Layer 9 of a small transformer language model trained on English Wikipedia (14 layers, counted from 0, width 64).
A neuron's activation on a vector x is ReLU(weights . x + bias), where the dot is the dot product.
The model reads these tokens: "al" "e" ":" " St" "e" "f" "an" "ia" " Con" "st" "ant" "in" "i" " (" "I" "T" "A" ")" " M" "al" "e" ":" " C" "all" "um" " K" "in" "n" "ear" " (" "G" "B"

The vector x that enters this layer's MLP at each token. A number n stands for n times 0.037.
0 "al": -12 -13 -16 -43 -11 8 2 -42 -17 -8 46 13 11 32 -32 -7 -13 24 28 26 -32 -42 50 -5 -7 -65 -9 38 27 -9 31 0 30 6 57 6 25 -3 -21 15 -25 27 4 3 24 -29 12 -15 1 -22 -51 22 -25 -27 -16 24 25 -7 10 18 -11 -42 7 6
1 "e": -20 -13 6 -24 -6 14 7 -23 -44 -2 71 37 -54 28 -15 -21 -6 24 22 47 -26 2 11 -31 -32 6 32 3 44 -19 14 11 14 44 27 -21 28 -3 1 -1 -18 -22 18 -28 11 -12 -12 -57 -19 -24 -67 8 -14 -12 18 25 52 9 18 25 -28 -29 -14 -4
2 ":": -6 -12 -20 -26 31 5 -9 -28 -51 15 31 35 -6 41 -27 11 -28 8 43 54 -40 -50 16 -18 -10 -47 15 8 9 -4 34 -11 44 23 58 -26 -2 22 2 2 -22 -13 30 -7 15 -15 -9 -26 -3 -21 -30 5 -14 -32 -1 33 37 -4 -3 49 -8 -34 -28 -8
3 " St": 8 -19 -18 6 3 19 -1 -33 -50 20 68 22 -15 8 -23 -23 -24 20 28 59 -17 -25 57 -32 -9 -13 18 2 -4 13 28 -20 28 48 72 25 32 -5 -17 -8 -26 -19 10 -17 -13 -17 -3 -15 23 -38 -30 -13 -36 -8 6 37 30 8 -9 -5 0 -76 -13 -2
4 "e": 25 -2 -2 -2 -24 -13 28 -15 -76 10 60 47 -45 5 -58 -24 -14 20 26 74 -27 -4 4 -31 12 24 52 -11 16 6 16 -4 -3 39 38 -26 3 -1 -1 -6 -36 -22 5 -46 16 4 -9 -38 -32 -42 -38 15 1 -11 33 32 32 5 12 15 -13 -11 0 -5
5 "f": 6 16 0 -18 11 -17 -4 -31 -59 13 37 1 -4 24 -63 -11 -19 16 18 81 4 -54 2 -39 11 14 71 -13 16 9 3 -10 10 13 40 -4 26 -20 -4 -1 -32 -11 37 -2 -21 -14 0 -24 2 -69 -34 14 -4 -8 18 46 33 7 3 24 -24 -9 -11 5
6 "an": 21 13 -35 -20 -10 -25 0 -56 -76 -7 64 -7 -10 -8 -8 4 -17 6 31 25 6 -34 22 -31 8 23 57 -4 68 6 26 -2 25 22 16 -28 3 2 -23 3 -11 -24 71 -8 -19 6 -10 -32 0 -44 -49 17 -2 -14 14 4 35 40 -16 22 -32 -26 23 4
7 "ia": 35 22 -2 -25 2 -11 5 -21 -58 -30 44 37 -5 24 -27 -8 -14 24 41 19 -20 -39 28 -20 -45 27 56 -11 95 -22 17 6 32 15 -10 -25 -6 0 -5 5 -1 -21 35 14 -15 -2 -22 -46 11 -55 -39 9 -35 9 7 27 33 4 -15 28 -17 -47 19 -18
8 " Con": 26 -5 -19 -31 11 -23 -1 -29 -26 -22 29 24 -11 33 -50 5 -6 7 27 25 11 4 23 -21 -70 -21 6 -11 42 22 18 -14 50 23 35 7 12 -12 14 -9 -7 10 29 -4 4 -47 6 -41 -1 -20 -54 21 -38 -19 9 -7 51 7 -25 14 3 -62 11 32
9 "st": -14 -15 5 -24 8 -8 6 -1 -47 -18 34 -3 -5 56 -2 -6 -21 -4 52 19 23 5 62 -37 -50 -29 32 -12 5 27 2 -27 16 42 51 5 19 -16 7 -32 -7 34 1 -17 -15 -4 -23 -42 -24 14 -26 1 -48 4 31 27 34 10 -13 20 -35 -54 -42 36
10 "ant": -14 -4 -36 -15 -23 -24 -3 12 -70 -25 40 4 -40 17 -10 -25 -6 18 65 -1 8 -27 41 -30 -34 10 63 1 63 -9 8 -27 37 40 45 -6 16 -5 10 -15 -17 5 26 6 17 21 -1 -42 -48 -19 -52 2 -26 7 38 42 31 22 -14 10 -20 -20 -27 4
11 "in": 11 2 -10 -32 10 28 -20 -6 -60 -13 22 1 -18 22 -7 -25 -22 29 56 15 14 -8 4 -51 -24 12 31 -20 73 24 29 -26 38 15 19 -11 -6 -2 -11 -15 -12 -18 51 11 -23 -11 -1 -62 -10 -11 -60 6 -15 20 3 19 36 17 -34 41 -15 -57 19 19
12 "i": -16 -2 -12 -38 -7 28 -17 3 -51 -6 4 18 -26 18 -14 -30 -13 21 43 15 -5 -14 39 -41 -23 25 18 -12 83 0 40 -5 43 24 11 -17 -11 16 17 -8 1 -17 32 -20 -5 2 -28 -44 -7 -47 -43 -8 -43 26 22 41 41 4 -13 42 -15 -55 -6 7
13 " (": 8 -38 -49 -26 -8 -15 -21 -41 -11 1 25 47 6 55 -18 12 -34 5 31 27 -1 -11 26 -27 -89 -15 5 23 30 -4 -3 -13 36 -6 28 -41 -20 5 -4 2 -6 3 17 -9 16 -24 1 -9 16 -17 -41 7 -25 1 56 36 41 -11 -1 56 16 -37 5 -4
14 "I": 30 -37 -8 -11 38 -29 14 -43 -3 -20 47 38 -4 52 -2 14 -8 5 14 21 -9 5 45 -22 -77 -21 16 1 6 -34 22 -31 -1 23 24 -10 30 -15 -18 -30 15 4 -3 -21 -2 -27 26 -49 -11 -12 -4 -3 -21 -5 51 38 49 -15 -6 5 -17 -67 14 -15
15 "T": 4 -30 3 -1 28 -15 23 -44 -5 -4 81 34 -9 34 -19 32 -12 12 28 -4 -19 -32 60 -8 -38 -18 41 -16 7 3 2 -35 17 1 37 -20 27 -12 0 -28 -5 13 22 -27 2 2 -4 -63 -24 3 -24 -2 -51 -13 27 35 49 16 -4 1 -2 -61 -14 -18
16 "A": 7 -47 3 23 27 -43 9 -38 -40 -23 75 26 -3 14 -1 8 -27 41 24 10 -6 -31 30 -9 -51 -7 42 3 30 -23 13 -47 26 15 26 -22 52 3 20 -28 -1 1 35 -21 -4 -16 11 -46 -20 4 -55 4 -36 -10 47 22 38 1 -11 1 -1 -40 -1 -14
17 ")": -16 -18 4 -7 18 3 12 -43 -15 -20 30 17 -40 44 -4 8 -18 22 43 41 -37 -41 -4 -44 -31 -9 37 1 43 -4 24 -25 34 41 4 -1 3 20 18 -9 -13 -4 33 -19 3 -15 0 -66 11 -2 -50 2 -48 -23 36 44 39 15 4 5 26 -38 -21 -11
18 " M": 10 -33 -38 13 10 -25 6 -43 -41 27 42 -3 -16 25 -24 5 -30 29 22 27 -6 1 71 -23 -30 -24 22 9 10 28 11 -7 49 19 27 -32 28 -12 2 -15 -11 -18 40 -18 -11 -22 7 -35 -13 -42 -42 -9 -39 -21 22 9 50 12 -6 46 16 -42 27 -14
19 "al": 13 -68 -20 -15 46 -11 17 -40 -58 -20 82 34 -15 13 -6 -8 -29 17 40 21 12 -33 12 -13 -45 -24 5 -9 82 7 28 -21 21 8 23 -10 18 -17 27 -13 -11 32 13 -24 -7 6 -25 -7 -19 -22 -50 5 -16 -3 16 15 43 33 9 11 -22 -31 -21 -16
20 "e": -15 -36 0 -22 18 32 1 -20 -45 -21 64 26 -54 46 -21 -17 -13 29 30 40 -20 4 -6 -26 -49 16 36 -15 59 -16 12 -1 6 24 5 -29 36 -1 21 -13 -9 -23 14 -33 19 13 -22 -47 -30 -1 -51 4 -23 12 19 8 53 15 17 23 -23 -28 -9 -18
21 ":": -5 -17 -29 -17 50 7 -16 -21 -58 3 38 35 -2 57 -30 13 -34 1 40 42 -35 -56 23 -29 -34 -33 16 -6 16 -2 33 -14 37 19 43 -34 4 26 15 1 -10 -16 28 -15 8 -4 -20 -21 -5 -6 -26 1 -14 -20 2 23 45 -2 -8 47 -4 -38 -26 -9
22 " C": 6 -29 -17 7 2 -12 -5 -32 -36 21 58 36 -11 22 -38 -31 -21 5 20 22 -8 -2 51 -25 -53 -2 25 -23 24 23 20 -6 38 25 50 -7 42 -11 6 -2 -26 -4 9 -23 -20 -16 -11 -6 -3 -6 -42 -15 -53 -8 24 36 41 15 6 23 10 -83 21 -27
23 "all": -10 -51 -31 -14 20 22 7 -5 -61 -23 59 20 2 16 -20 -11 -33 17 44 14 3 -25 40 -45 -40 -10 66 -30 48 30 7 19 47 19 50 -10 17 -33 -5 -28 -36 0 24 -58 6 13 10 -43 -29 -13 -34 -5 -3 -15 33 38 29 8 14 3 14 8 -13 -28
24 "um": 10 -48 -22 -8 37 4 3 -11 -54 -5 26 50 15 22 0 -42 -19 33 42 10 -2 -41 48 -24 -34 36 34 -39 67 -2 10 -19 54 -12 39 -26 5 -4 23 -35 -36 -16 3 -36 7 -9 -18 -70 3 -22 -44 -8 -11 6 8 22 33 7 12 25 -2 5 11 -14
25 " K": 11 -51 -21 -5 -13 10 -8 -54 -49 18 59 38 10 3 -39 -13 -33 29 30 25 8 -7 52 -31 -26 -6 15 -33 39 0 -6 0 77 30 31 -4 40 5 6 -16 -15 -8 20 -24 -13 -27 9 -40 -8 2 -32 -11 -38 18 15 15 38 14 -33 43 -5 -48 -7 -3
26 "in": 29 -43 7 -11 11 -3 -9 -24 -95 -16 65 14 -13 12 -30 -16 -29 18 44 55 32 -14 1 -53 4 -1 28 -18 50 54 34 -42 39 17 5 -31 19 -13 -9 -12 -9 7 25 -16 -2 -4 -9 -67 -24 9 -34 1 0 10 27 15 34 -3 -15 0 13 -53 4 -2
27 "n": 1 4 -15 -44 -6 13 -6 -27 -90 -6 54 15 -25 36 -56 -26 -21 -3 28 54 17 -23 19 -53 -18 4 39 -33 33 32 14 -22 22 37 -6 -12 40 -15 -13 -6 9 -21 34 -33 16 12 -16 -33 -29 -6 -22 3 9 37 31 17 42 4 -6 20 -6 -44 -5 -3
28 "ear": 22 5 -17 -40 -1 -24 -34 -26 -72 -23 56 19 -24 43 -33 -30 3 28 15 19 18 -47 8 -57 -27 -2 61 -23 55 9 7 -8 20 35 14 -4 34 -1 3 -32 8 9 50 -15 21 20 -30 -40 26 -16 -34 20 -21 8 32 -8 36 2 7 0 -12 -42 -4 -3
29 " (": 12 -19 -44 -36 -1 -46 -23 -43 -13 -9 28 45 8 49 -18 27 -26 12 21 24 6 -15 22 -41 -71 -5 10 19 16 -12 2 -8 21 -10 26 -42 -7 20 -13 -6 -5 0 30 -8 22 -20 5 -25 19 -7 -31 9 -27 -5 61 37 39 -13 8 52 8 -49 9 -10
30 "G": 5 -41 -11 -2 16 -22 10 -27 -33 -4 79 32 -14 19 -19 16 -11 6 18 16 12 3 75 -35 -44 -23 21 -4 20 -15 14 -27 20 9 44 -21 37 4 -18 -29 -4 6 18 -31 -14 -2 23 -7 -3 -3 -17 -8 -65 -1 33 63 36 9 -20 3 -16 -50 -10 -42
31 "B": 3 -47 -15 -1 34 -17 27 -28 -60 11 86 55 3 -4 -17 11 -26 34 46 8 -8 -28 41 -45 -20 0 45 -18 18 13 -3 -35 27 -22 29 -13 44 7 -9 -37 -26 6 22 -27 2 -29 16 -38 2 -21 -23 0 -40 1 35 36 30 -3 0 3 -1 -42 5 -20

Each question shows the input weights of one neuron of the MLP. A number n stands for n times 0.022.

n130 (bias -0.109): 3 -5 1 17 21 0 -2 -9 1 21 -16 8 -27 30 24 -1 -1 -12 18 -13 27 18 -10 32 7 -10 -4 17 2 -42 -2 -18 -25 -37 -15 -18 -25 -23 18 3 -7 10 1 20 -14 3 -23 65 0 3 -5 -13 3 6 32 0 16 -26 6 3 18 12 9 -8
On which token does it fire most, and how strongly? 13 " (", at about 1.5

n52 (bias -0.085): -7 2 -18 -2 2 -2 2 0 2 13 8 -16 -1 -5 10 -14 -12 -29 -5 12 -18 9 -27 8 -2 38 1 -2 -6 -21 -3 -12 -40 15 -21 -15 -13 -6 -9 26 -4 -14 -8 -7 13 -15 1 -6 5 -11 35 13 -27 -13 4 -67 53 -6 18 -19 -12 16 -23 12
On which token does it fire most? 20 "e"

n146 (bias -0.090): -19 -5 5 5 8 -9 23 20 -14 54 4 13 1 4 -13 15 -5 11 1 -21 -7 14 -6 17 20 23 18 7 5 -13 8 -1 6 -28 -4 24 2 -26 6 38 -6 -9 -40 -3 19 -10 4 -7 5 -22 34 -3 2 46 9 -12 11 4 23 15 -11 29 -2 5
On which token does it fire most? 4 "e"

n145 (bias -0.019): 24 -1 13 -8 -24 3 -4 -3 -4 -7 6 -18 14 -9 2 0 -4 2 -14 5 -17 -2 -4 -26 -2 8 -28 -9 -11 -9 15 -20 3 -20 0 4 18 33 29 21 18 -2 5 31 -25 -12 29 15 -17 1 1 -20 -13 -7 4 -2 -10 2 -7 18 14 -3 7 11
On which token does it fire most? 25 " K"

n95 (bias -0.088): -9 6 -16 3 -41 8 -9 13 1 -8 -9 -14 -32 -22 -16 -12 10 -12 -5 -14 -11 11 23 5 -1 -3 9 42 -12 8 1 30 5 -13 21 20 -17 9 -25 -11 -18 -5 -5 -16 17 26 -16 15 17 13 8 0 -13 -13 -37 7 13 3 7 -53 -4 4 -1 -13
On which token does it fire most, and how strongly? 0 "al", at about 0.97

n235 (bias -0.108): 6 -15 11 8 -22 9 7 -17 -1 22 8 11 0 -11 28 -9 1 8 -29 10 5 -13 7 22 9 -32 0 -1 4 -10 2 1 2 8 1 38 -21 -6 12 -27 -1 -9 -16 -5 -1 -1 31 11 8 11 7 -4 22 2 -7 22 -23 6 11 19 -10 16 -31 7
On which token does it fire most? 3 " St"

n205 (bias -0.054): -14 -3 -15 -1 5 -8 4 19 -7 12 -28 -3 13 1 -5 -10 15 -18 -9 1 -2 -12 11 -17 -14 -15 18 -14 4 -41 -3 -17 -1 -8 -4 -3 -13 11 -8 -6 11 11 11 26 -3 -20 -24 -17 10 19 23 -11 22 8 -29 1 -19 -3 5 6 7 -10 -7 15
On which token does it fire most? 21 ":"

n75 (bias -0.058): -18 -5 6 22 0 -19 -15 -7 8 -13 -17 -9 -8 18 9 19 -14 -26 4 -8 -11 6 8 -3 -4 16 0 -4 -14 -11 3 2 19 -3 11 5 18 -11 -11 22 -22 13 -6 4 -3 -1 -9 -7 -8 -1 -11 3 6 -7 -4 12 -23 -27 11 -56 17 19 -21 -11
Its two highest activations, in order, are on tokens 23 "all", 17 ")"

n161 (bias -0.071): -22 -5 7 -12 -6 15 -23 -1 -17 -14 -5 8 12 6 7 -18 15 0 7 19 -3 2 -1 -13 -18 -10 -13 0 -4 -11 -1 1 9 -13 -21 19 18 11 20 7 27 13 -3 19 3 19 -6 16 30 5 3 -6 -18 22 -10 -30 10 5 -24 9 6 -12 2 -12
On which token does it fire most, and how strongly? 28 "ear", at about 3

n223 (bias -0.118): -3 1 -4 7 -44 -17 -14 -15 -10 21 -9 -13 26 -14 -6 9 0 3 8 -50 -1 -4 19 3 6 6 2 16 -42 0 15 39 5 -11 12 -15 6 11 27 -12 -26 -4 -21 -5 -12 24 17 26 0 -7 0 -13 -1 6 -4 -21 12 -2 8 0 4 2 15 -1
On which token does it fire most? 18 " M"

n54 (bias -0.033): -8 17 -10 25 23 -10 4 -5 -19 17 -4 -19 7 -5 -16 -8 9 5 1 2 32 18 5 -3 -1 -1 2 3 -7 22 -2 -5 4 -18 4 0 3 17 2 -2 14 10 -5 1 -14 4 -23 22 -24 -13 -1 -4 -3 23 -22 -7 -9 -1 -11 -8 -16 0 -10 -13
On which token does it fire most? 9 "st"

n168 (bias -0.048): -7 -10 12 -1 -10 -5 -20 -7 12 15 -3 -12 19 -13 -6 0 6 17 5 0 5 -3 3 -1 19 -26 -3 2 -7 0 16 37 7 -4 14 15 11 17 -7 -3 -14 9 -9 13 -9 -17 -3 7 16 -7 -10 1 6 -2 -6 -5 -26 -47 33 1 13 -15 4 -10
On which token does it fire most, and how strongly? 0 "al", at about 4.4

n185 (bias -0.061): -11 -1 -1 -4 18 -12 -5 -11 11 -10 32 13 23 -9 2 -4 -6 -6 -44 14 -4 -14 4 1 -1 -15 -38 -2 1 2 13 -8 -12 -5 6 -4 -6 3 -6 16 -17 -3 -9 9 -24 25 -7 2 -34 14 23 4 -5 -27 -17 -17 6 13 -16 -25 -18 0 -7 6
On which token does it fire most, and how strongly? 19 "al", at about 2

n254 (bias -0.035): 6 -20 0 6 -54 -8 -24 -5 12 10 0 -14 1 -22 -6 12 7 -11 19 4 1 5 -28 1 7 28 8 -22 0 0 17 -15 2 -44 -11 -19 10 6 10 27 0 7 -10 -8 -10 15 19 0 -11 -16 -1 6 -26 -4 -17 -8 9 11 -7 -9 3 19 -9 0
On which token does it fire most? 6 "an"

n162 (bias -0.033): -30 28 -40 -1 -4 -22 -3 18 35 26 21 -12 7 9 -10 4 9 2 5 -10 12 30 -1 1 -16 15 -17 8 -16 4 17 11 14 -10 -2 19 -21 2 -1 15 -17 -16 -7 9 26 -5 13 -7 9 15 -7 -22 0 7 9 -11 5 3 -9 15 -17 9 11 -30
On which token does it fire most, and how strongly? 29 " (", at about 2

n38 (bias -0.121): -1 -6 -18 5 -17 31 5 -6 1 -8 -50 -4 10 -4 -13 14 -5 -7 5 -16 24 -11 14 -6 -1 17 -7 8 10 22 10 -22 8 6 20 -10 -26 -7 -21 25 32 -4 15 34 -4 1 10 26 -7 0 -14 0 11 -7 -15 -38 12 -23 -17 7 6 17 6 4
Its two highest activations, in order, are on tokens 11 "in", 13 " ("

n239 (bias -0.044): -5 6 -8 -19 -3 -9 -1 22 -8 -21 -21 -8 12 8 1 -9 2 14 3 11 -18 24 -11 -21 6 29 -12 -3 20 15 -14 24 2 -11 -8 27 0 -18 -16 13 -30 -3 -1 15 19 11 7 5 -9 14 -6 -14 1 0 -32 20 -10 -1 32 -23 28 -2 30 4
On which token does it fire most, and how strongly? 23 "all", at about 0.25

n212 (bias -0.070): -29 25 -8 25 -4 -28 0 12 -2 16 14 19 10 -3 -8 -3 26 -21 -2 -12 -18 -13 -3 -8 5 14 -3 0 9 2 15 5 3 19 -26 0 7 1 6 -10 38 -4 1 -2 14 12 -3 1 8 -6 -28 -12 15 2 8 -3 -8 5 2 -1 4 -4 -10 22
On which token does it fire most, and how strongly? 28 "ear", at about 2.2

n23 (bias -0.046): 5 36 6 -4 9 -10 -15 -8 13 -9 -9 -10 29 -22 -3 -5 0 20 22 13 -5 28 4 7 -2 -18 -13 19 -11 -1 -22 -6 -2 -33 15 5 9 -1 8 11 3 -13 13 -16 -3 -6 6 -7 -10 5 -1 23 15 21 -6 -2 -7 -15 27 -6 26 -27 -7 5
On which token does it fire most, and how strongly? 0 "al", at about 1.2

n41 (bias -0.081): 7 9 4 4 14 -3 17 -9 40 11 7 5 0 2 4 18 -12 12 0 -29 -22 -2 5 6 2 14 9 -24 -4 -3 6 -10 -20 -18 2 29 5 39 -3 23 22 -1 4 -8 17 -17 -13 -5 3 3 -1 43 13 -15 -1 15 -10 19 -7 2 12 -2 39 -12
On which token does it fire most? 15 "T"

n108 (bias -0.082): -24 19 -14 -7 25 34 8 -11 16 -9 16 -6 7 -17 20 -2 5 -13 2 -48 4 1 -17 3 -24 21 -27 -14 6 10 -2 -40 2 19 -2 13 1 23 -13 15 -9 20 10 11 6 6 11 4 -14 5 -12 -30 2 22 -12 18 -23 0 3 3 6 21 5 3
On which token does it fire most? 11 "in"

n63 (bias -0.099): 11 -3 16 -26 -7 -11 14 18 13 -7 -12 -11 -1 -18 -13 23 -5 13 7 -8 -25 4 0 -2 15 -3 11 16 10 -2 15 -13 -10 1 -22 -3 19 -4 -1 2 -11 15 -5 2 -2 -1 6 13 20 19 30 -17 -24 -22 5 1 14 -4 -2 12 -13 -4 8 -7
On which token does it fire most? 30 "G"

n128 (bias -0.040): -12 4 9 -7 13 43 -13 18 -4 4 28 -8 30 -11 -15 -4 8 -4 -17 -1 -10 2 6 -19 9 -2 -27 6 -22 -20 -13 -3 3 -5 7 12 0 -3 -13 16 -31 6 -9 13 -3 -17 26 10 4 7 20 -14 -19 -3 -7 6 -10 5 19 1 2 -24 -23 -17
Its two highest activations, in order, are on tokens 3 " St", 0 "al"

n74 (bias -0.020): 6 -28 11 13 6 29 -35 5 7 -14 -19 -17 6 3 11 9 -9 13 15 -7 -4 -8 2 -12 -8 -2 -4 -20 17 -2 -11 4 9 -3 17 -3 32 5 -17 -12 0 -6 -24 -2 6 15 29 7 -1 14 9 2 3 16 -16 12 15 -12 5 1 -8 18 -4 -11
On which three tokens does it fire most, strongest first? 23 "all", 24 "um", 25 " K"

n197 (bias -0.043): -15 5 -11 -10 22 -19 10 0 -19 11 -20 -2 -24 -7 -4 -12 -26 3 0 18 6 22 6 -8 -4 17 -4 0 -26 17 -12 -9 -4 -30 5 15 -3 -6 22 -11 8 -1 -43 2 -20 41 -16 16 -1 -15 -10 -16 34 0 -2 7 -5 -18 21 1 -22 16 -5 21
Its two highest activations, in order, are on tokens 4 "e", 5 "f"

n176 (bias -0.104): 19 21 -10 -4 1 0 3 -3 -14 4 -5 0 -15 -14 0 0 -13 13 -9 3 32 -16 -2 1 -8 0 -7 -19 -4 6 -27 -1 -30 8 -32 -10 10 -13 14 1 19 10 -14 2 17 35 3 3 14 26 -24 -24 -5 14 -5 -14 9 21 -7 -13 22 7 0 -13
Its two highest activations, in order, are on tokens 28 "ear", 27 "n"

n238 (bias -0.081): 3 13 32 -7 12 4 12 -3 0 -15 -67 9 0 7 31 -23 -6 -15 6 14 -25 4 3 0 13 -6 -12 11 -2 7 7 1 33 4 -10 6 -15 0 4 5 -15 16 -24 -21 14 5 -1 -7 3 -3 -14 -4 -6 -10 5 7 -14 15 9 -9 -1 13 2 34
On which token does it fire most? 17 ")"

n32 (bias -0.057): -29 -25 10 13 23 -35 56 -2 12 30 2 14 22 10 11 8 -11 -16 -10 14 -29 -14 3 6 -4 12 5 -6 3 3 -5 -25 -32 -7 -2 2 0 8 3 -10 5 27 8 -14 -14 -6 -7 9 -4 10 13 1 3 -27 -9 -14 -15 12 -1 -9 29 11 -5 21
On which three tokens does it fire most, strongest first? 15 "T", 31 "B", 16 "A"

n247 (bias -0.078): -6 2 16 -13 -19 -35 7 -16 17 26 -9 -15 19 16 19 18 24 -14 19 -26 -11 5 8 0 30 -5 10 -19 -46 22 -13 -5 7 -7 15 -3 5 -14 2 30 -20 -1 5 -3 10 -5 -5 36 -9 -25 0 -30 -6 -30 -16 -35 4 20 14 3 6 -4 -19 -9
On which token does it fire most? 18 " M"

n229 (bias -0.075): 5 -31 -6 -13 15 -1 3 -3 -4 23 -13 -12 17 -8 -23 -12 14 -18 6 8 8 26 14 -21 35 22 12 10 -7 4 -3 -23 -27 -31 4 9 1 -17 -10 8 -4 -34 -27 10 -15 39 2 28 9 15 -33 -5 15 -3 8 -19 3 -9 9 15 -2 3 -10 6
On which token does it fire most? 5 "f"

n133 (bias -0.103): 3 10 -25 21 -10 -8 3 11 13 7 10 12 31 4 5 19 24 -15 -1 14 18 19 -19 10 10 -7 -39 -16 20 3 12 -4 14 -17 1 2 -18 6 -19 5 -13 9 -9 2 -4 -24 -34 14 -5 -1 -17 -17 -13 -17 12 -26 -22 -28 -9 4 -15 -7 -2 -16
On which token does it fire most? 13 " ("

n58 (bias -0.098): -25 -11 -4 9 7 -1 12 27 -2 13 -17 5 -4 -1 10 17 -16 8 11 13 -8 9 -25 18 3 10 24 -5 5 -11 -14 9 -17 -13 -5 10 6 -15 -11 -25 -34 1 11 -4 13 -13 5 -11 -3 27 -28 7 17 7 3 -10 -20 17 13 -4 16 4 30 20
On which three tokens does it fire most, strongest first? 23 "all", 24 "um", 20 "e"

n29 (bias -0.081): 2 14 3 -14 -6 10 1 3 -11 5 2 8 -12 -22 -9 -9 -25 -5 -5 11 -1 -1 -21 -24 45 -9 5 5 1 19 -22 -11 -17 -4 -1 1 7 12 17 3 25 -9 -4 22 -3 7 18 -17 17 0 20 -13 -4 4 -15 12 1 10 -8 -21 6 -3 -10 -15
On which token does it fire most, and how strongly? 26 "in", at about 2

n83 (bias -0.071): 14 6 10 13 -12 -16 -8 -11 -1 13 11 -35 12 5 -1 1 36 -22 13 0 -16 9 -3 -1 8 -11 13 12 -2 8 19 -32 -19 -29 -5 17 21 11 24 -11 -2 19 2 10 -1 14 -21 -18 -2 15 5 8 -19 -9 -18 -8 2 -6 -4 7 35 -10 -18 3
On which token does it fire most, and how strongly? 15 "T", at about 2.3

n107 (bias -0.084): 2 -22 -4 1 -29 13 -11 24 47 -14 -6 -14 13 4 -6 8 -3 6 31 -23 11 -12 -18 -11 -3 0 14 3 8 11 -16 35 -4 -15 21 9 25 -8 6 16 -12 20 8 -8 16 -32 42 9 17 -26 -4 -23 30 -13 -10 10 0 -14 1 -12 27 40 -10 20
On which token does it fire most? 23 "all"

n191 (bias -0.112): -1 2 18 -1 1 20 -21 -11 -11 -7 0 -32 -19 -19 6 -39 19 -2 -7 5 -13 -24 -7 -4 9 15 -35 -9 5 8 -17 20 -11 -7 9 -1 -20 -17 -10 6 -5 26 -10 18 22 -7 2 -7 0 15 1 22 22 5 -17 -8 43 10 7 -33 33 -3 23 -3
On which token does it fire most? 26 "in"

n124 (bias -0.120): -3 19 26 -11 -12 -17 -36 9 -6 -3 -20 -13 -4 13 7 -12 14 -31 -8 14 17 -18 16 4 28 -9 27 36 -9 0 6 14 5 -25 -32 39 23 -5 12 8 -12 -1 1 13 -22 -15 -6 0 -33 -13 34 17 13 1 -30 5 -1 -27 -36 33 14 -4 2 -5
On which token does it fire most? 5 "f"

n211 (bias -0.015): 7 3 -1 -2 -5 9 -18 18 13 8 15 -17 2 2 -21 7 -25 7 4 7 -25 -11 1 -11 18 8 -1 -7 6 -23 11 5 -3 -6 -20 -10 -7 17 8 46 3 -14 2 0 -3 9 -12 -1 -16 46 2 12 -5 0 -10 -15 5 14 2 -24 6 -11 15 9
On which token does it fire most, and how strongly? 20 "e", at about 1.3

n198 (bias -0.141): -17 23 -21 2 -3 17 -4 8 -3 6 14 7 11 -2 22 19 -12 23 -13 -5 10 7 9 -1 -3 -3 -14 -4 -27 7 -7 -27 -3 12 -20 -6 -14 -26 -2 17 4 -11 18 -2 10 -4 -19 -11 -39 19 4 13 10 24 6 -36 -6 2 -29 11 27 2 -3 -3
On which token does it fire most, and how strongly? 27 "n", at about 1.6

n116 (bias -0.115): -1 12 15 -2 -42 -2 35 23 -17 29 -3 -12 13 12 -16 -3 4 -13 -23 26 3 27 10 -26 6 6 -35 -2 15 6 -17 12 -28 -34 12 -13 -10 2 6 35 -17 -10 -18 15 -11 23 -15 6 -14 -3 12 11 3 -17 -8 -19 -5 -12 33 -11 20 -13 -19 3
On which token does it fire most? 4 "e"